Layer 13 of a small transformer language model trained on English Wikipedia (21 layers, counted from 0, width 128). Numbers have three digits each and are written without spaces.
A neuron's activation on a vector x is quick GELU(weights . x), where the dot is the dot product. Quick GELU of z is z times sigmoid(1.702 z).

Input weights of the MLP neurons that the questions are about. A number n stands for (n - 500) times 0.0017.
n76: 623188576431416392475665363427354538527312572414475478345557440542661546551537620594676420591467388459426489733591425515555388683590496634517518507359453613440612500292566687139587347671461560658380323224159422622455603584526381552511463528585562359552457616537535374490641413484431346371628325594632525637507525601414363441504558710600612454507486357381398386531416651661451623577350
n99: 609562425539583251401500507596418441374625479463477583471364649613366423447564416539558451437497337404369553396800419500467635408390693316319598575457676545644509389282497510578407456474484544577497500539584240475544576477587475484761512519584543526514503605368455481377345682494473500526483490438717535600453601819366389500507517602267571575342642191398483445560320490512560457533387
n108: 438036415436436689726496434488396415536570622408682473349607456459466469543475515605485442747524534404511345478402700468567395437556563543399631381333331417568417353440511414496659459527603552407164566504479580593399387551670523340500405415412517376504785488438568365564480379490361508693664533473454558596460292448493566511313211620393752753682622300667741741510524658401276531390370
n129: 514453418500458477536510425263511588676504349463767460465588474563559545781394465511441472493684548632548429500395278459496564350428831664562447387445469497222457584700411302328276668507349493441497649443448350812552541417424359585659594497353316496738394614443476325454704418370336560500654470383588507554426709521473692524369464538325504546571556359439504457661525486352373436601514
n191: 582476217560561515417309544561555431556683480429639554448428490678460494522476571472319607353513546492748478515692497595506724599300344516457469569369373367562400497556585621311487336460662578551469468553119526482602536637397488470409518406654554652578450424583362497477561694587592506519533507311422567599470528545401597563507465521478643506487575534497395389432452368467464336455603
n200: 174477485391392696492432463429513500527636596525578550492654767796735578849412637730504508542488532417432438504547642526266344624343591549433529476503657251536638361300571300470384338520520619460463500467398420634342540628613464579557461626589270245453651447308643469387466541342215683439624678508504590582504549433430774209401202484237674638438464264586281595614604456453279455317325
n267: 470484457592622348534391544538695407494544676771571370388517573585510290507377421351411351473459277542575500421489557686332385562568309456422450450453522365526412476560652589573489341517570514473603601580404462659402772561607533445537395270700638564434530598566565376324535626461455289621561546456513508631564648568535456571489442438377802520561540326537273384415342471567510217394541
n281: 600298473476362563435638416516620344292503517497503549365567334766700555523545462535541597568833569284444426361480471561353487695503516548472353321554546636462340483546565467337625413503605490476468571513373546466570480604526609398519448497369361519560545448340466479482526461275422666481718296600494560442641664512500687420581422669475650653390455526432497575433366653381528487520513
n296: 455299510361572465627486571470611401528322570576355654514438600570659413477562380715435504436387536310338366497367364411696455777322639478457758225446609362478441546496739594446414561599441546530417533456558523504411437395534518621507605333455724500492611738136352521534489459381441757585555633470566537440278533468444411496418732590240561434470548588708698765523394705479400430575300
n329: 399428469362422559394590618466344368433534424457521313361322205478541629657363562601349458407466394274614559465332492588427416568641661563261446587416372397398685595495314321496668536525367509346485542600446440613343515547689435657479646093397500605625316466343480207427358420549398562479715854441628613683352504423368567508245547630682431857584558446765871434562739586739464601653487
n333: 284352452361524526608551566570514474552472544661497514578507350554456281707348578569567628433690581683443448218471325590504507661533682497346486668436542517358568742584453286546562567572678619446391247341608582550604546405571564490469412510471466434514559465526372448545724413215285373383512365309589556500553593633599476391562367614476429712424565383410660397386356372520533465616595
n371: 409421447543620395569408431529421507574384565526590555398561313814570392650439486619641674474687472510198301432443486451460496359528602315472382629486717334461520489308583353668481604357425721485248413514344411455485616350396581479643544420275410551299565409605612524334463384474527360371525572301685593600400568521583478604500343574382519714297643733536555386616445458442601630823427
n404: 598419522416590365460578383509690360449506442481684413485473573590458533714369416482363586658475387373325463437423555500737298530509419334462485524625671620380377412524468506525375600512485494438618236424348330364414563410415393415664512521520526537626342497514414532374619602481556464278550422546566544378584433527395610538394370485391557539371467712607605534580531482517420653587593
n418: 551527439373401417570556465571457548394459546304668439333544578318429523500665550332670427481452358514512728518483560365613484384655808506433553487378490522605482513349640693657600524415428346455341532585509275473694677414584568607711414479384493484275387532450494503282461484489479509500495356541653500554428604381458506500301513525600425622487606459500382553690468417587607643545506
n451: 394479580457539541382518248485685521466650401349441596628590628634582523448500464515621434448774365494273665356711587420452240504353622240419758420396660368300421519411658496692565409572312674508477504533383335637416539489511408581678589742607354419474413731538511227222526548467518616395497496478529555444378529549535569329489522390399722630295594623584463452519411489618581544274363
n489: 449379410278542639358341518551459379473518409429460562599364257420341487372419404482433689500397465478437351466508611424518605476545742576661399507272575678500551571452605728455481573418514459492558620565487474549459403676589715918529517483483512460522316253344525582570537453474597414453591244482450620548410449392255453524686789475364601550562732453725511416683566697586524464331607

Each question shows a token from some text and the vector x that enters the MLP there. A number n stands for (n - 500) times 0.0099.

" forced": 597550496654553492531403545523504600554395475489520503433545566567609596528596559454496498608421469423491516556505511495521454454456525634594538518503510491567573494477473431466472502436418282491498426474489577541376433583387519498561586522490620446576621476486405585601404513559671493571498506491495087434524506607640561496553628542623455419504469607487414599527505515443450536639524
The two highest activations, in order: n296, n76

" ": 625498607607426567545463562465593527587516454521515545499559543525474561501531480566493547579484574438491474523447483501584522513569403473555460553672604508539525512619495496565350502492526414491574481506468574485424430542474549406533511510512502537462501587528562510488552517563573486526598554546472086476517533475591598519559412443535495535528255558427523523345462545469616429481541
The two highest activations, in order: n404, n281

" p": 501556618566503493578516553615521462533521501530592531427481434474583478590597506566623610482599522579502411629444389617372481522529570464504428565642497532496712631498508558579391502420564558492596368525460564429440465527409535473452510570529424490522533696476530592568473487476568520521376503518458096401480488473625602501538482405609470460656309531523459426469473490378550514465505
Which of these neurons fires most? n333

"==": 546493500790567621578477481532554405652495500473488489458612447596487585374501518445545492535430552507477437481498541603469478534619512573541374538590551463569510493478559533537452405541549602492547514580467493419366476517496454533428526358508408456446475406501619509482573449423602516527482511634572102457649575467496444352626570378538527456648521423506507527520513594350536585521547
Which of these neurons fires most? n267

"ib": 451726521608420487528393524568424588600459484550425540586429496473513693449558498465459542559575546485559543590634605486491520429490558491463361617604445467490655373447512478607381517557430425491507486574641458522532522514454493397516555588573579494477586602451439577565457532529607568619246365532529131568446427585490381507440444630518444381611467533500457541553545494486570442514520
Which of these neurons fires most? n99

" (": 544465453616559527427485509572568450504533468555542480527547529471526615523490507473476498639579561544532456532490570414448506530535415488509433485821535571481469541507521575562482531442501459491485512522376425469529374465574463460500539483501476548425568445499524528596482505567545535562471512554499092446572441505566488494473495545540463547530472650398486598457483546483670542522493
Which of these neurons fires most? n281

"s": 528608517686519507492425684620646662519488469419408472500530544475475576455619511514510526587613427513469551508464434682463531474503465516560550496553524464551555533430486489616301400531406508491524576573556460452555503523556501430451507482591494519498504506520579547509529540728541453497425456543598075490507524494516502509496521407556530492531413463476498493534521419554731549459429
Which of these neurons fires most? n99

" he": 528635636668507480464452585579423495482497441503551505473528589406665373486490450467472414423536506628571635549455565457450462490493599437480507468684302497481550449504544579610508443394488524492544490516640609504467413529432575508548491524436512516448512599549452580621645451567599490541524506547621111624598489593681519414562551385526367590501513554521501488395481515414608512420415
Which of these neurons fires most? n418

"day": 530521593690530490561512564436543637394460454507423536480517508479521608545614342446490467583477513581458514594491506532600549522520525611547608530502518507530426518588478506524268661504457493491549503515563498434515491503380378435524553487521516586522543577496522498543601483567455464525390605551515077351527552495479572542395517506514630502585478578427553509573540520470628431521461
The three highest activations, in order: n129, n296, n404

" un": 657487474600680503705310539597513530529542483462604506428487448604572564489628532443440494581584585483453367608466421502560537488459442642440423513574421537490443472363434496477387479467459424490577486457523628531380472642356555370532504575499517607460489521617595494452369534459610513698413522620449157558530610530490522413643505449601516512593453640534511568541511519371600481507557
The most active neuron and its activation: n191, at about 1.6

" Winnipeg": 451558516687449474732379460532398591513529414511753502591529546441535491435532438576427400460589521749539554530592515501499490495624546362546500625606425481502526510625443510637437839419469418492466481450587518356466438520462489315494495515432621449507477375516453692608554449630550472506349381584538155498579567521596535524428520464573494577581424498426517540487494461412527482734597
The two highest activations, in order: n333, n418

"\n": 501493536540578652534509566478498473496519519466519521537542484474550633506632470461513499520451453488439561497499519462490487516630578502460458478640485467467551541552537541500623503575524458490499523568577580496474430539444520435454567524412472531468472486520472451509535364471520515566486579531503107548567481544470507448503544574686468543547535554492549486350495474551579575446456
Which of these neurons fires most? n329

"ar": 307633653552521504501471536727493621452433487493347552457601526639505660602525533491399406513507486491456581618482578610605563573531477562523532591575436445576506562396544471611371556519414449492475509541535524599585479449439507457521497515536625560490554541454577515462395512491535552477306554596513086420515446443555468350433612429563622551543495559509376497501558481495522492490521
Which of these neurons fires most? n200

"1": 533509697616492559633533504555482549621523461544536496531572529504539608465497515505482513567454542542643398571433536555529528495466471491491529488573638506508496515421378471589425592530516420492524493433611607493397539527472465385541524532538409506533506478511608587552558410580494575567602457495487067531478422345556524425457454365413482483553577457504527583556461449445600524504446
The three highest activations, in order: n108, n200, n129

" on": 521458485593465467669492455491412453547513473576506432571590456511494572483585554558504492631502512560425456510470535568552593543614590538550543551596518537566615607473456526520397602478520552493608460555458561388487347481391515518374524492527451590508486466482542588495578502578579468545489474565593048438527510508450535484543544550505556564531512469460403500512467548447513513453550
The most active neuron and its activation: n489, at about 0.43

" fought": 619515490645439477467496498490469593602504461465479544467528609561589596533537543570508519585571525488436500513488497603527550506598551528597406513590494444587552486386503511470477532435473464493468556528477666431463443548412513476600545463456611491489493485482507472583584474575544513537451470596656042408642534511614393526462630470471403491430517484408417503476610406555634538523546
The most active neuron and its activation: n76, at about 0.57

"2": 456453604642461601638461556448528640581476452449346447533623520471539594579488477542513393486537537460671495530492474601540473443515499541594486485625503457523509484454476514579424587543457541490502442502548638484483552548554512492490498477593533486544527461456515524575498457522576486548604602629521127457652396389514513448577506478453447420589512597480486544470514456433501467473398
The most active neuron and its activation: n200, at about 0.43